Layer 6 of a small transformer language model trained on English Wikipedia (14 layers, counted from 0, width 96).
A neuron adds its activation times its output weights to the MLP's output. To switch it off is to set its activation to zero at one token and run the rest of the model.

Output weights of the MLP neurons that the questions are about. A number n stands for n times 0.0036.
n4: -24 -4 40 24 1 22 48 26 -29 -31 17 -6 -12 -17 -19 36 30 24 9 -44 20 36 -8 -34 14 -62 -23 -4 10 -13 3 7 -6 10 26 -22 25 -46 18 35 26 -50 34 21 37 -38 8 -12 -24 16 19 -21 2 9 19 2 -5 11 -9 14 -15 27 -20 -15 33 13 2 -2 30 14 16 8 27 16 -16 46 -2 41 -2 1 -13 12 -15 3 -25 -47 0 6 -14 39 13 27 -5 5 -14 15
n11: -19 1 -32 -46 35 44 -9 -18 -17 -11 36 12 26 41 40 -6 2 -12 -4 -27 7 10 -23 12 7 -3 36 51 -53 -35 19 18 10 -49 34 30 36 -9 56 -35 7 27 19 -10 14 7 -1 -33 -14 -5 7 -17 -3 -48 4 -41 6 -1 -38 -9 -19 22 8 -5 37 13 -27 17 42 -45 -7 -2 64 28 -14 -24 -28 -44 33 -15 -24 23 21 48 -16 1 1 -34 -22 -22 -18 8 -15 -19 17 18
n17: 33 6 11 20 -16 -6 32 30 -24 16 12 -7 40 32 33 15 27 -14 33 0 3 -59 -13 5 -3 16 -38 -6 2 73 -6 2 15 35 -31 23 -8 -5 10 -30 37 -23 -24 -11 34 -9 16 -1 1 15 16 -44 -43 -18 -31 7 34 -2 36 -36 -35 -32 8 5 35 -81 13 -27 -12 22 28 -33 46 -27 -32 -25 3 3 6 17 3 6 21 15 8 -49 39 -22 -1 -37 11 -5 55 15 -13 -13
n75: -33 -28 19 -5 13 10 -8 32 -5 52 17 7 27 19 24 -38 3 6 -1 27 -17 -29 0 -3 -24 54 -24 -5 -4 20 8 -2 -13 -8 -20 13 34 -6 10 8 -25 -17 -8 -11 24 -29 19 5 7 12 6 -16 1 30 24 12 -4 -8 8 -41 -31 -36 -6 14 -4 26 40 3 -21 -4 -11 -2 -12 56 4 -32 -9 -13 32 -2 15 21 -17 -33 43 -25 25 0 6 -11 13 24 4 -4 -7 1
n92: 15 21 34 -1 -3 8 -21 31 4 8 -12 -18 -10 -42 34 9 -16 40 -18 -29 30 22 66 -24 -29 12 46 10 9 -24 41 16 31 -14 41 -81 1 -3 7 -15 -34 -58 -27 -26 55 -8 8 17 -8 6 37 1 -20 14 -24 1 52 -23 -16 13 59 29 -42 -24 -10 6 2 38 -12 4 29 -1 -22 -36 -35 1 -11 -45 -15 1 -35 -70 -22 -46 13 29 -10 13 -3 -20 24 5 6 1 5 1
n103: -36 -34 0 17 -25 54 33 -40 26 -20 -20 6 55 -35 -38 9 18 -11 10 -14 -5 38 0 -51 3 9 -33 -2 -10 72 -16 37 0 18 23 10 6 21 12 -9 19 11 -1 18 -11 -17 38 49 17 6 38 17 -24 -39 17 -1 -30 6 -32 48 4 -8 -37 17 -24 8 -7 -37 -7 17 5 -22 -48 6 31 1 -26 10 14 8 13 -6 12 7 -28 19 15 -24 5 -50 -37 38 15 5 -18 19
n109: -1 19 18 -31 -17 -27 33 -24 35 4 -9 76 31 7 -11 -9 -2 1 -21 2 10 -32 -18 -15 -31 4 -13 -6 -23 -44 -1 -6 24 16 32 1 -19 18 3 -17 8 0 -11 -2 49 26 6 -31 -36 8 20 -18 -18 -16 -14 18 -35 -21 -23 60 18 -29 -11 40 18 9 7 26 -28 -32 -41 -44 -30 37 -24 -3 43 2 5 32 -19 2 -11 -15 6 -14 -16 3 -11 -35 -13 8 21 7 -21 -22
n125: -7 4 3 -21 21 -4 28 9 -2 5 26 17 35 -9 25 0 26 -6 8 -18 -42 -5 -2 38 21 17 9 0 -23 -2 -9 0 -7 -19 4 -13 14 6 37 -2 16 -56 -2 5 11 -4 -16 27 -19 5 -15 -1 12 5 -10 -6 -61 -8 11 -26 -48 -8 -14 15 7 -2 -44 -29 40 -14 -40 16 -21 12 17 -47 -13 30 -46 -39 -15 0 8 19 8 11 17 -18 -1 19 5 -6 -1 -23 -24 37
n132: 6 7 48 -21 -22 -4 16 -23 31 17 -14 13 -32 95 6 -20 24 -17 -8 13 -8 0 -32 24 4 -21 -28 -5 1 16 48 -52 -9 15 12 -26 24 2 2 -14 -13 7 -32 41 48 -3 26 52 3 -40 31 10 -24 -54 -22 -5 17 -32 -13 5 23 -5 -43 -3 -4 -43 34 -17 15 41 17 6 46 -18 -7 24 -14 -24 -9 -35 28 -5 6 -37 20 16 -7 3 5 -13 7 10 16 1 -30 -6
n133: 1 -21 9 -20 58 10 36 22 36 4 -19 90 11 -21 2 8 7 26 13 -49 -50 -5 11 -16 -7 11 9 27 -33 27 -1 19 -12 3 -5 -28 8 -24 -45 8 -7 -19 28 -1 58 -25 3 0 -33 47 -40 7 -30 7 -28 4 9 50 -5 -2 -3 -72 42 17 15 7 -5 -7 -26 47 18 8 9 5 41 2 -2 -55 -9 61 17 -10 -34 33 -13 -22 37 -5 5 -41 -44 21 -7 -18 60 -16
n139: -30 -2 32 30 0 5 18 0 22 17 -24 -17 44 35 -12 -19 18 -3 -1 -2 20 54 15 -20 18 37 -15 -16 18 12 2 -14 50 -9 -16 20 40 21 -12 -5 -12 -14 1 3 58 33 25 4 24 12 -17 20 -8 20 10 -24 -14 -38 27 -12 0 2 -35 27 -11 -25 24 14 -3 -6 -3 17 -30 20 40 -26 -11 -11 4 2 16 -1 -6 -22 17 18 22 0 12 4 23 -24 -2 -6 -22 5
n164: 22 27 42 8 6 20 16 13 14 14 -5 15 17 21 -17 5 -45 -4 35 -35 -18 -4 14 2 3 17 5 -2 6 -26 12 -24 38 16 -40 -10 28 -2 21 -33 -11 -18 40 60 46 16 -7 -20 3 12 19 -41 -12 -60 34 -16 38 19 -5 5 -1 23 50 7 -1 -19 -40 42 -12 -84 17 -35 -18 -14 24 -8 8 14 -23 -19 0 -31 20 -15 -26 0 -16 -6 14 -25 -11 49 -3 9 -25 -49
n188: -2 -6 29 14 -1 18 2 8 -8 16 -12 -23 -18 -16 24 -27 51 39 1 15 -2 -4 -20 -15 -2 14 9 15 38 6 -4 36 -2 14 -29 26 38 -23 -39 -13 -24 -29 19 -30 -22 5 17 -2 30 6 29 -21 -1 16 19 -11 5 -9 5 -14 -6 -11 -14 15 30 21 -10 16 13 7 22 26 4 4 -17 -32 5 -20 -18 5 -14 -21 3 -8 23 -41 -24 -5 -17 6 1 19 -20 11 -23 23
n190: -2 -34 34 4 -15 -1 -8 10 9 -11 -23 -13 -17 21 32 -24 -20 41 -7 -18 -59 17 -5 -13 5 25 37 23 -7 -15 -9 -34 17 -20 -21 -33 -17 -10 37 -3 -52 -32 14 34 38 30 -6 28 29 25 -9 -23 42 8 -33 -38 31 -15 -16 -12 3 11 -29 -13 -26 0 -47 -29 43 -24 -4 -36 -38 -9 -28 15 -21 4 -14 -3 -13 -68 -24 -10 24 -5 -16 -1 -12 12 10 -7 6 -26 9 4
n214: 48 0 -1 17 -13 6 -12 -18 -42 5 32 18 -17 26 23 -6 -15 -24 -24 -28 -40 -9 -4 21 -6 3 24 -21 -3 19 19 -44 -21 15 0 26 -30 -4 8 -22 32 12 -14 -8 23 -2 -12 32 -24 -27 -12 -11 31 -5 10 -9 -10 11 -29 6 6 25 2 -13 12 0 33 5 -1 0 -11 50 -49 38 18 14 1 4 -22 21 -20 6 -8 -17 25 -22 10 -13 11 38 -41 -16 -15 -1 1 -1
n228: 25 8 -14 3 -28 28 42 -15 -25 25 -34 53 -2 -10 -6 8 25 -45 -21 9 -26 -8 19 22 22 62 19 -5 -11 -32 39 -13 9 18 -34 -53 54 42 29 29 6 5 0 22 31 -8 3 -19 24 43 39 -14 -35 12 32 -1 3 4 -30 20 -5 0 15 -19 -8 17 14 7 -35 -56 0 -60 -36 -12 -33 -13 21 3 9 27 -13 -31 12 -40 2 42 20 -27 4 -9 5 -27 33 7 32 3

Each question names a token from some text and the token that comes next. It shows the activations a of the neurons there, in the order above. A number n stands for n times 0.034.

Then comes g, the gradient of the next token's log-probability with respect to the MLP's output, scaled to length 1. A neuron's effect is roughly proportional to its activation times (output weights . g). A number n stands for n times 0.0041.

" Lam", then "ar"
a: 0 0 0 0 0 2 0 0 0 0 -20 0 -1 0 0 0
g: -18 -11 -2 -14 35 -10 -11 27 -13 -60 -7 -32 57 -15 14 5 -16 21 31 -26 -15 -18 -12 10 17 14 35 30 13 7 9 47 -17 38 -2 5 -41 -18 7 6 7 14 -3 4 -4 -1 15 -24 -9 -26 42 -3 47 -21 16 11 26 -11 13 -5 -36 21 -22 -8 -29 72 -16 16 -3 16 61 10 7 -41 8 -7 -46 -43 -20 -29 -22 23 -23 12 -29 -40 16 -11 12 29 25 7 20 16 38 -16
Which neuron, switched off, lowers the next token's probability most? n139

")", then " who"
a: 0 0 0 0 0 0 0 -5 0 0 -5 8 -3 0 -9 0
g: 10 2 1 -71 3 -16 4 56 26 -49 1 -15 -23 40 9 -9 -40 -12 13 24 -16 -22 -24 -8 -8 -38 17 37 -24 19 7 -28 41 -33 -5 -22 -5 -44 11 0 36 -14 2 14 49 -23 16 -14 -11 14 -36 -28 30 -8 18 28 -36 -1 13 17 1 -26 -25 -8 -37 -39 -14 5 -3 -22 -16 9 -17 -9 1 25 -13 -42 -9 19 23 -22 13 -47 11 39 31 -17 -43 -12 -2 -14 -3 27 30 -33
Which two neurons, each switched off alone, lower its probability most, in order? n164, n188

" cr", then "ush"
a: 0 -16 0 7 0 0 -7 0 0 13 0 0 0 0 4 0
g: -38 4 12 -38 30 40 16 43 44 -15 -77 17 6 -11 -36 -17 -3 0 23 27 -35 -2 49 4 -31 19 12 -4 11 6 21 -25 -36 40 -10 -35 2 21 24 -19 -11 -7 -31 7 23 18 -9 -16 -30 -11 -8 32 -13 -7 -45 24 -2 32 24 48 3 -6 -37 1 -31 -1 -19 5 -19 -27 -6 18 -28 2 -15 -5 -9 40 24 -1 -24 -52 -47 -2 8 6 -9 8 9 -24 -38 -6 -3 4 -13 40
Which neuron, switched off, lowers the next token's probability most? n11

")", then " are"
a: 0 0 0 0 0 0 0 -11 0 0 -2 15 -2 0 -18 0
g: -24 51 29 -47 -32 28 9 -22 -16 18 10 -28 -9 41 25 -7 -12 41 -20 -24 -13 -35 22 23 -6 18 -35 51 32 6 38 -7 20 29 -1 16 2 16 -9 -19 34 -2 4 -2 10 50 6 3 21 -50 23 -35 -22 4 -7 10 15 -44 -9 18 10 1 9 -30 9 15 11 22 15 -24 -19 9 18 -13 25 -41 -15 51 -8 -44 -59 5 -10 -8 -39 -8 18 -33 -18 -30 25 -7 4 18 -27 -18
Which neuron, switched off, lowers the next token's probability most? n164

" im", then "pl"
a: 0 -14 0 0 35 0 -6 0 0 0 0 0 0 0 -6 0
g: 17 -41 -9 14 -8 4 -7 20 6 28 17 -3 14 -43 32 2 -47 21 34 -21 -52 27 28 18 -48 -29 4 5 -2 6 -20 38 -21 -7 24 -30 -26 4 -11 -42 -11 8 -25 -2 33 -2 2 15 -7 13 8 14 -31 -2 -19 27 -10 -2 -2 14 -6 6 -52 18 21 -11 -25 21 -35 -5 42 6 -49 7 -12 -48 -12 1 -6 23 9 -11 -30 -5 55 -28 7 -34 7 -14 -4 4 26 2 -94 10
Which neuron, switched off, lowers the next token's probability most? n92

" Succeeded", then " |"
a: 0 0 0 6 0 0 2 0 0 -9 0 0 6 -15 0 -1
g: -18 15 0 8 -12 75 -22 -19 13 -14 -28 -13 -32 11 19 15 41 8 -43 19 35 37 -20 -2 42 -35 34 -5 29 -40 -24 0 -14 -22 45 5 14 -1 26 -12 51 57 -22 -7 -20 -35 1 -14 3 -24 14 -19 -12 -5 1 -33 4 25 12 3 -50 48 20 6 42 12 25 -10 -40 -8 -39 13 -4 -17 0 11 7 -23 16 1 -43 33 10 -18 -1 -32 14 11 -10 -32 33 8 13 -1 19 9
Which two neurons, each switched off alone, lower its probability most, in order? n190, n133

" next", then " day,"
a: 0 19 0 0 0 -2 8 0 0 15 0 0 0 0 0 0
g: -1 13 -8 -10 16 -3 -27 1 -15 18 -6 -13 29 -13 2 34 44 11 -6 -14 -42 0 23 -3 34 -7 35 -26 -3 6 13 -34 13 17 -17 8 4 9 0 19 40 -3 8 7 59 -33 -43 46 -26 7 36 -17 -31 -1 -25 -2 4 38 -17 40 -13 33 15 10 -7 14 13 -9 18 -16 -42 -22 22 6 -49 -25 -55 15 23 -15 34 4 -48 -26 -13 27 8 25 -1 -49 -2 8 45 37 26 52
Which two neurons, each switched off alone, lower its probability most, in order? n11, n133

" gave", then " him"
a: -7 0 0 0 -2 0 -2 2 0 0 0 0 0 -20 0 47
g: -28 9 1 -21 15 -58 -29 -30 20 -14 6 9 -5 -20 -5 33 11 22 15 -31 -17 -1 -21 34 16 -15 31 16 -23 -17 31 1 -6 16 -45 1 2 23 -44 41 -11 -50 -8 1 9 -10 4 10 -4 25 -9 -19 27 10 36 12 19 40 -21 15 4 -5 75 -30 15 21 9 -27 35 -74 -23 -15 -9 -46 -19 20 -23 16 5 -8 4 15 -39 -7 -27 16 16 2 31 -30 -9 -32 40 -19 31 -9
Which neuron, switched off, lowers the next token's probability most? n228

" ne", then "ut"
a: 0 0 0 0 44 0 -16 0 0 0 0 0 0 0 0 0
g: 6 25 36 10 32 -75 27 -1 -2 -6 -35 -35 9 39 -52 38 18 10 4 24 -15 -21 30 12 -7 2 32 -23 24 30 -14 -28 -4 2 -42 6 7 -8 -1 -5 -34 1 21 -40 -24 5 7 20 -11 23 -5 -16 12 14 -30 -6 6 -34 39 -21 -15 -27 -29 -15 -10 35 -20 -30 17 31 33 -4 40 -24 39 54 7 9 31 0 -14 17 2 14 -1 49 28 -14 27 7 -2 -31 -30 -33 4 -32
Which neuron, switched off, raises the next token's probability most? n92

" app", then "ell"
a: -2 0 5 0 40 0 -12 0 0 0 0 -24 -7 9 0 0
g: -4 -18 18 7 -13 -32 25 -30 -6 28 0 1 -43 -19 6 -17 -14 -40 -25 19 -10 -15 41 8 14 12 59 4 3 10 -19 4 10 -8 12 42 3 28 24 35 42 32 23 12 0 -19 -6 -3 31 14 17 -14 4 12 -1 -35 14 -12 5 -42 33 5 29 -29 6 -16 -19 -14 -35 -19 17 -60 -38 -13 -17 -20 -14 24 -45 14 0 36 -53 -45 -36 -35 22 -23 -24 4 -12 11 48 28 39 -14
Which neuron, switched off, lowers the next token's probability most? n190

"ast", then "s"
a: -12 16 0 0 0 49 0 0 0 0 0 0 -17 22 0 0
g: 9 5 -9 4 -41 6 -45 -25 29 -18 5 -1 27 -5 6 -26 -8 -12 34 -36 -27 33 29 -7 -62 34 -7 26 50 8 -64 32 16 45 -5 7 -18 -21 9 -42 -28 -15 -8 26 21 -13 -2 -38 15 -19 7 0 -23 -50 21 -17 9 7 -6 0 -28 -22 14 -13 -29 -39 27 26 2 -7 20 23 -10 13 -47 -9 -57 -10 -1 23 -23 -10 -15 11 -22 -22 31 33 -23 -7 18 -36 -8 -16 -4 -28
Which neuron, switched off, lowers the next token's probability most? n103

"44", then "–"
a: 3 0 0 -53 0 0 0 0 0 0 0 1 -12 0 -13 0
g: -10 41 25 15 -41 -12 -2 -19 12 11 -18 49 -15 21 -16 24 -8 -4 9 -28 9 41 1 6 3 -25 -29 -70 8 5 13 2 -16 20 -16 20 -15 38 21 25 -14 21 1 -3 -34 10 21 -4 -31 -4 5 -62 55 13 -22 1 22 22 -16 -15 35 -14 -43 -17 -47 -24 -31 -4 -5 28 29 -9 -42 -17 20 -30 -23 -5 -31 -32 1 33 -6 5 18 -15 -29 -27 30 33 -22 14 -3 -24 41 -37
Which neuron, switched off, lowers the next token's probability most? n75

" (6", then "1"
a: 0 0 0 -13 0 0 3 0 -10 0 0 0 0 0 -17 0
g: -51 -28 -6 42 34 30 7 -10 8 25 17 -8 -11 -25 -27 -11 41 -47 -14 20 29 -13 8 4 -39 -6 19 61 -15 10 -8 -19 11 31 -28 -53 -9 -41 -50 5 25 15 8 -35 -4 -25 17 17 -36 -3 71 18 -15 4 -7 16 32 5 6 16 -64 -51 25 4 -7 10 3 -4 -6 -11 -6 8 -10 -14 27 4 1 -11 4 0 13 20 24 8 -39 -8 8 29 -47 -8 -15 -2 -21 25 -20 2
Which neuron, switched off, lowers the next token's probability most? n214

" and", then " other"
a: 0 0 0 0 -5 0 7 -1 0 0 -7 0 1 0 1 0
g: -16 4 4 -21 -18 -49 35 5 16 -26 11 14 -9 -13 14 22 12 -9 -2 -21 19 -22 -6 -23 13 32 31 -20 -25 7 3 -7 28 -40 2 -19 -34 -28 23 5 -2 -57 -1 -11 7 21 -17 12 31 -16 -10 -9 -23 -6 17 13 2 -51 -16 38 13 45 42 5 -9 10 31 45 20 -19 -49 -62 -4 7 -48 -10 -37 8 -42 3 -40 -21 41 46 -51 28 23 5 17 -6 -5 -29 -5 9 -3 -11
Which neuron, switched off, lowers the next token's probability most? n109

"ro", then "ject"
a: -12 36 -59 0 0 23 3 0 0 8 1 0 -21 0 0 0
g: 27 6 25 8 5 76 -86 -16 -16 19 -29 -17 8 -1 -36 32 -15 11 13 -1 -35 -25 32 -23 -22 21 20 -34 14 4 14 -11 10 36 14 15 -12 -30 -14 -2 -18 4 13 -14 0 -33 1 22 20 -32 -46 7 19 -21 3 -60 14 -18 -34 -22 -47 2 -17 -6 -27 24 -22 -3 12 -10 -10 -21 -11 1 -29 34 -4 -25 19 -5 50 8 0 -16 -5 -1 -45 -36 -5 4 45 15 -17 3 31 1
Which neuron, switched off, lowers the next token's probability most? n17

")", then " for"
a: 0 0 0 0 0 0 0 -23 0 0 -5 15 -11 0 -10 0
g: 16 -27 -2 -27 30 -16 12 46 38 -20 -14 -1 -16 -42 -18 -1 -28 11 -4 18 -52 -25 58 19 -3 -5 34 -17 -16 49 22 19 -8 -23 -19 18 -29 35 -49 3 -8 28 -11 -5 1 -37 -10 -17 50 20 -44 14 -5 -25 31 32 -16 -13 -13 20 19 -23 16 11 -71 4 -1 6 -4 -2 50 -25 1 32 -6 10 3 -51 13 -12 3 -2 1 -3 -2 10 0 -26 11 0 32 23 50 -6 33 -14
Which neuron, switched off, lowers the next token's probability most? n125

" out", then " of"
a: 0 0 0 1 0 0 0 -4 0 38 0 -2 3 -36 0 0
g: 3 -8 -22 -30 22 -28 41 3 18 -45 -24 16 -31 -1 63 6 9 29 12 -29 18 28 40 -5 8 -43 2 1 60 27 10 22 -18 -18 0 42 -3 10 19 -5 7 -23 2 -20 7 -33 -9 23 6 -19 -46 -9 -54 62 -11 -12 11 50 -25 -44 -10 -22 32 -3 7 -8 -26 28 -4 2 15 1 22 41 6 -31 -40 -13 -17 27 26 24 24 27 -5 -8 24 10 1 8 40 -6 -2 -14 23 -6
Which neuron, switched off, lowers the next token's probability most? n133

"omy", then "\""
a: 0 0 0 0 0 0 0 0 0 0 -17 0 -8 0 -1 0
g: -3 -17 -30 26 29 -13 -17 1 -14 12 -31 -8 -8 -30 -8 -5 -10 -31 6 -10 41 32 -51 -15 -27 -1 34 -28 -5 1 12 -14 4 -3 -4 -14 19 -4 11 5 6 36 -48 -35 -22 -43 15 -51 15 -23 -10 11 -63 20 -12 -18 -33 -43 -7 27 -23 1 7 21 27 34 10 31 -32 12 -16 -17 12 21 -72 44 44 -18 34 19 -12 -24 1 31 3 -8 -47 7 -16 -14 -12 20 28 -6 4 -30
Which neuron, switched off, lowers the next token's probability most? n139

"ate", then " just"
a: -10 0 -30 0 0 -3 0 0 0 0 0 0 0 0 0 0
g: -3 14 -12 -14 -1 18 -18 11 -17 36 -11 -4 31 18 -14 -27 -22 13 -11 -11 -2 -15 -38 -19 -31 3 -34 0 -5 9 17 -45 -1 14 13 7 17 -8 -10 -32 -4 -45 6 5 14 30 3 8 -35 -7 -95 -1 30 -31 10 37 -11 2 -21 -1 -5 4 -40 -21 -49 -24 -36 25 7 -7 30 17 -41 -1 -8 -16 26 -51 -1 -12 37 -16 29 53 48 27 31 -41 -3 -6 -7 5 -42 -19 21 -7
Which neuron, switched off, lowers the next token's probability most? n4

" (from", then " the"
a: 0 6 0 0 0 0 0 -4 -56 0 0 1 -21 0 0 0
g: -12 -30 53 35 -51 1 -16 4 23 -26 34 -30 11 -5 32 68 -45 -1 -9 26 0 -27 11 -38 -29 29 36 -22 -6 -10 7 -20 39 -3 31 -10 -32 28 5 -30 54 2 3 -3 10 -3 24 18 37 -16 -27 -12 25 -52 -13 33 10 -18 -10 33 18 -18 -32 20 2 28 -1 -6 -1 -8 8 1 -10 20 -9 -5 -24 15 -35 -29 0 -9 -62 -17 -10 23 -27 -5 -14 5 -35 3 25 19 17 -25
Which neuron, switched off, lowers the next token's probability most? n188

" character", then "ized"
a: -1 0 0 6 10 7 0 0 0 30 0 0 0 0 0 0
g: 32 -44 -17 -27 -4 23 13 -5 -40 21 2 16 35 -22 -25 -5 -44 -7 -32 -4 1 -18 -17 -48 -7 -18 -23 20 -20 23 -14 7 0 -8 6 -20 -3 -16 -63 8 -39 -35 16 1 -16 -6 7 -71 65 19 3 -48 -7 -22 10 1 6 3 -24 -23 6 -19 -33 16 -48 -18 1 18 7 -8 26 29 13 25 7 25 -27 -51 -11 19 8 3 21 13 36 -41 25 -23 18 -39 23 9 16 -13 15 -20
Which neuron, switched off, lowers the next token's probability most? n133

" who", then " tells"
a: 2 0 0 0 -50 0 0 -2 0 0 0 0 13 0 0 0
g: -9 27 -22 27 -5 -39 2 -39 -13 9 6 0 1 -50 20 0 -37 -44 15 -2 10 -2 3 -15 -5 36 19 -23 6 -35 -28 -28 -27 1 12 12 -5 12 -37 17 -19 -10 -13 12 -18 34 38 25 31 -8 -10 34 32 -40 -22 -11 5 27 1 8 -51 11 -40 5 3 46 -2 15 20 -32 -43 -27 -14 -7 -34 -29 -21 44 35 4 10 3 12 -31 -4 41 15 -1 -44 3 36 35 9 -57 33 12
Which neuron, switched off, lowers the next token's probability most? n92

" original", then " jur"
a: 0 0 0 0 0 0 -38 -2 0 0 0 0 32 3 0 -1
g: 14 -13 5 -12 -7 -44 -18 -19 14 -32 -4 -9 6 11 9 -6 -46 5 52 3 18 35 -50 -18 -16 5 -11 35 53 -52 3 -22 -1 -17 16 -29 -35 -1 -40 -12 -14 -21 11 -44 -21 23 10 -18 -23 -21 -50 -20 -5 20 -18 -8 0 -18 -10 -3 -8 -6 43 -10 4 -16 62 3 -46 23 37 26 32 30 -13 14 -26 -30 -9 -39 8 -5 43 23 12 8 50 9 -7 1 26 -26 29 0 -10 -20
Which neuron, switched off, lowers the next token's probability most? n109

"ly", then " conf"
a: 0 0 0 0 10 0 0 0 0 0 0 0 13 0 0 0
g: 12 26 16 46 -11 35 19 -7 -42 -22 0 -5 -30 9 21 -1 -1 84 -50 -19 -11 13 17 29 -11 24 11 25 19 -21 -8 -5 -21 13 30 -9 26 4 -9 23 -23 -4 -19 26 12 0 7 23 -8 20 -55 -13 -36 -37 -27 -51 42 16 -29 -22 -19 -33 -24 10 2 19 8 42 25 6 -57 -10 -20 -5 3 1 22 -5 -25 3 -2 23 -13 -6 -8 18 9 16 0 -63 35 29 -11 29 -15 18
Which neuron, switched off, lowers the next token's probability most? n92

" taken", then " to"
a: -2 0 0 4 0 0 -3 0 0 71 0 0 -1 -15 -14 -3
g: 14 9 -45 -13 -57 -24 20 -11 -14 17 20 -13 -12 4 -40 32 -30 -1 21 -37 -25 -14 45 8 10 -13 54 -3 12 -14 28 0 26 -14 -48 -40 5 -23 -17 22 21 -10 5 29 -35 11 29 22 31 0 15 -29 -37 17 32 11 -7 22 -30 -15 -25 -16 -12 13 -65 -22 22 33 -8 15 3 -3 31 1 29 41 -3 3 6 36 32 -12 42 26 10 -40 -5 18 12 8 10 5 9 -23 54 13
Which neuron, switched off, lowers the next token's probability most? n133

"e", then "or"
a: 0 0 -11 0 0 0 11 0 0 0 0 0 0 0 0 0
g: -10 -3 -15 -3 23 -3 50 10 -15 -9 6 -31 7 -20 25 31 20 -39 -5 -3 -10 -20 -2 -30 5 27 -14 -22 17 -30 -31 1 -3 30 -4 18 -6 -11 22 -33 38 29 -21 32 7 32 -53 -2 16 -1 5 -19 -51 -30 -30 -16 -52 -16 27 9 37 7 -76 20 -24 20 21 25 35 24 22 17 67 -22 43 3 2 -20 5 -23 -19 -5 -1 13 3 8 -5 -51 -5 -41 5 29 -9 -11 -6 -9
Which neuron, switched off, raises the next token's probability most? n17

"1", then " –"
a: 0 0 0 -16 0 0 0 0 0 0 0 9 0 -5 -6 0
g: 26 19 -10 26 -26 14 -11 -33 -47 -16 28 3 -12 14 -25 26 -50 26 21 -51 24 -10 12 -13 15 18 0 3 -44 67 -21 -30 16 -21 25 -1 -29 1 -13 2 -23 3 51 1 -21 -26 15 -1 -19 16 -4 -20 -20 23 0 33 15 27 -3 -35 24 15 -20 20 -25 50 0 -41 13 36 24 14 -11 -45 -23 2 -30 -12 20 -11 32 -9 26 -43 46 17 6 -23 15 15 17 3 4 42 5 34
Which neuron, switched off, raises the next token's probability most? n164

"es", then " by"
a: 0 0 -5 0 3 0 0 5 0 0 -5 -14 0 0 3 -7
g: -17 -12 -9 42 -6 -74 6 -36 -20 3 20 -9 -14 -35 -50 20 5 -66 9 -4 7 -3 7 -16 1 -17 22 -26 -11 30 13 -6 1 11 -8 -34 29 7 1 15 -22 15 -13 17 -22 -15 17 -29 -27 32 40 69 38 -5 16 27 0 -12 -28 26 -7 -54 21 -21 -27 -37 -10 39 -22 5 51 -30 -11 23 -6 32 -30 -4 -7 17 14 -41 3 15 26 28 13 13 6 26 -8 -9 8 -9 -21 10
Which neuron, switched off, raises the next token's probability most? n228

" em", then "ail"
a: 6 0 0 1 0 0 -1 0 0 0 0 0 0 0 2 0
g: 28 18 -15 -19 26 30 -16 3 -10 -16 8 11 -48 17 3 5 -4 -11 14 -12 36 -35 13 17 34 -23 41 -25 15 -19 28 -6 9 -30 -20 -8 39 -16 -57 28 7 -53 -15 4 -13 -35 18 -18 -11 -14 39 1 -19 33 11 10 54 -44 37 -25 -6 -16 47 -4 22 13 56 22 22 -33 -7 3 1 6 -38 4 -7 -17 -5 19 7 35 33 -9 -6 -26 15 -10 12 -35 30 9 34 24 -20 52
Which neuron, switched off, lowers the next token's probability most? n4

" 16,", then " 1939"
a: 0 0 0 0 0 -2 0 1 -26 0 0 0 0 0 -1 0
g: -2 5 6 25 2 14 11 10 -10 50 17 -59 1 11 -58 -32 11 -9 34 -11 6 -16 37 27 10 16 46 24 11 -47 29 -27 -12 -19 10 19 8 17 18 43 -5 5 26 16 -20 -17 13 -4 27 31 1 -11 23 36 -15 11 21 34 -9 -56 -57 -66 26 7 17 -21 -25 -21 -34 -21 11 -27 18 -17 -2 -1 54 -1 -32 5 -24 -19 -39 -8 -9 -14 -23 -20 4 -11 -18 -7 -10 9 27 0
Which neuron, switched off, lowers the next token's probability most? n132

" Ver", then "on"
a: 0 0 0 0 0 2 0 0 0 0 0 0 -16 0 0 0
g: -47 11 57 0 8 16 32 -39 -2 -3 2 17 -22 -3 36 23 -5 17 22 -27 22 1 -45 9 32 3 -44 45 -13 -57 14 1 6 50 43 -8 -10 22 -15 24 12 35 1 37 10 -47 -5 -18 -4 -28 14 1 6 27 -60 -35 -8 4 5 16 39 -7 15 21 -1 -36 18 -44 9 39 21 26 8 -19 13 13 35 -13 -21 -21 14 -31 -31 23 -4 18 14 -31 4 28 22 0 -2 -16 4 10
Which neuron, switched off, lowers the next token's probability most? n188

" ven", then "ge"
a: 0 0 0 0 0 -9 0 0 0 0 0 0 -17 0 0 -7
g: 24 -18 -6 9 -56 -25 11 -18 11 -19 11 -30 17 -23 -26 -17 -62 19 -19 16 -2 14 -8 -43 -66 -24 -8 -5 -19 -7 18 26 7 10 -32 -13 12 -3 22 46 -71 -9 -40 -57 3 35 25 8 -3 -13 -8 43 -2 -35 25 25 10 9 15 -7 41 7 -15 -18 22 1 -37 13 -8 14 -1 -21 7 34 -31 21 -10 -33 24 -3 27 -15 -38 3 32 25 -25 -22 20 -15 17 12 -27 1 -7 -17
Which neuron, switched off, lowers the next token's probability most? n228

"ition", then "ed"
a: 0 0 0 0 -1 0 0 0 0 0 0 0 5 5 0 -6
g: -11 -42 21 -23 2 7 6 -23 14 -13 8 -21 -49 -15 -26 -21 -34 54 18 -1 -30 6 25 34 -4 -25 -21 38 -28 -28 -39 -13 22 -31 37 -3 25 -15 41 11 7 -7 25 -1 55 -42 -39 4 -34 6 17 -3 17 10 -9 -33 60 -2 13 17 16 -11 18 -4 15 7 -7 2 40 -29 -30 3 -6 -32 10 -25 -45 11 -49 -36 29 -4 -32 -36 13 -28 -25 -4 7 -9 -20 16 25 -3 12 18
Which neuron, switched off, lowers the next token's probability most? n190

"l", then "is"
a: 0 -8 0 0 0 0 0 0 0 1 -19 0 0 0 0 0
g: 14 -7 6 19 8 -24 11 -35 22 -24 2 19 -34 1 11 35 13 -1 -15 -10 17 -46 -32 -9 -28 -23 -34 54 -15 4 -6 20 -35 54 28 56 -43 -7 1 23 9 -11 -21 -11 20 -31 -10 -9 -4 5 9 16 10 -11 13 8 10 18 12 -60 0 -6 -43 -10 -21 -67 -3 14 30 -4 -16 -3 16 6 40 -56 2 41 -16 -1 -18 26 -11 26 6 -17 39 -17 8 -15 -13 -16 -50 -18 8 49
Which neuron, switched off, lowers the next token's probability most? n139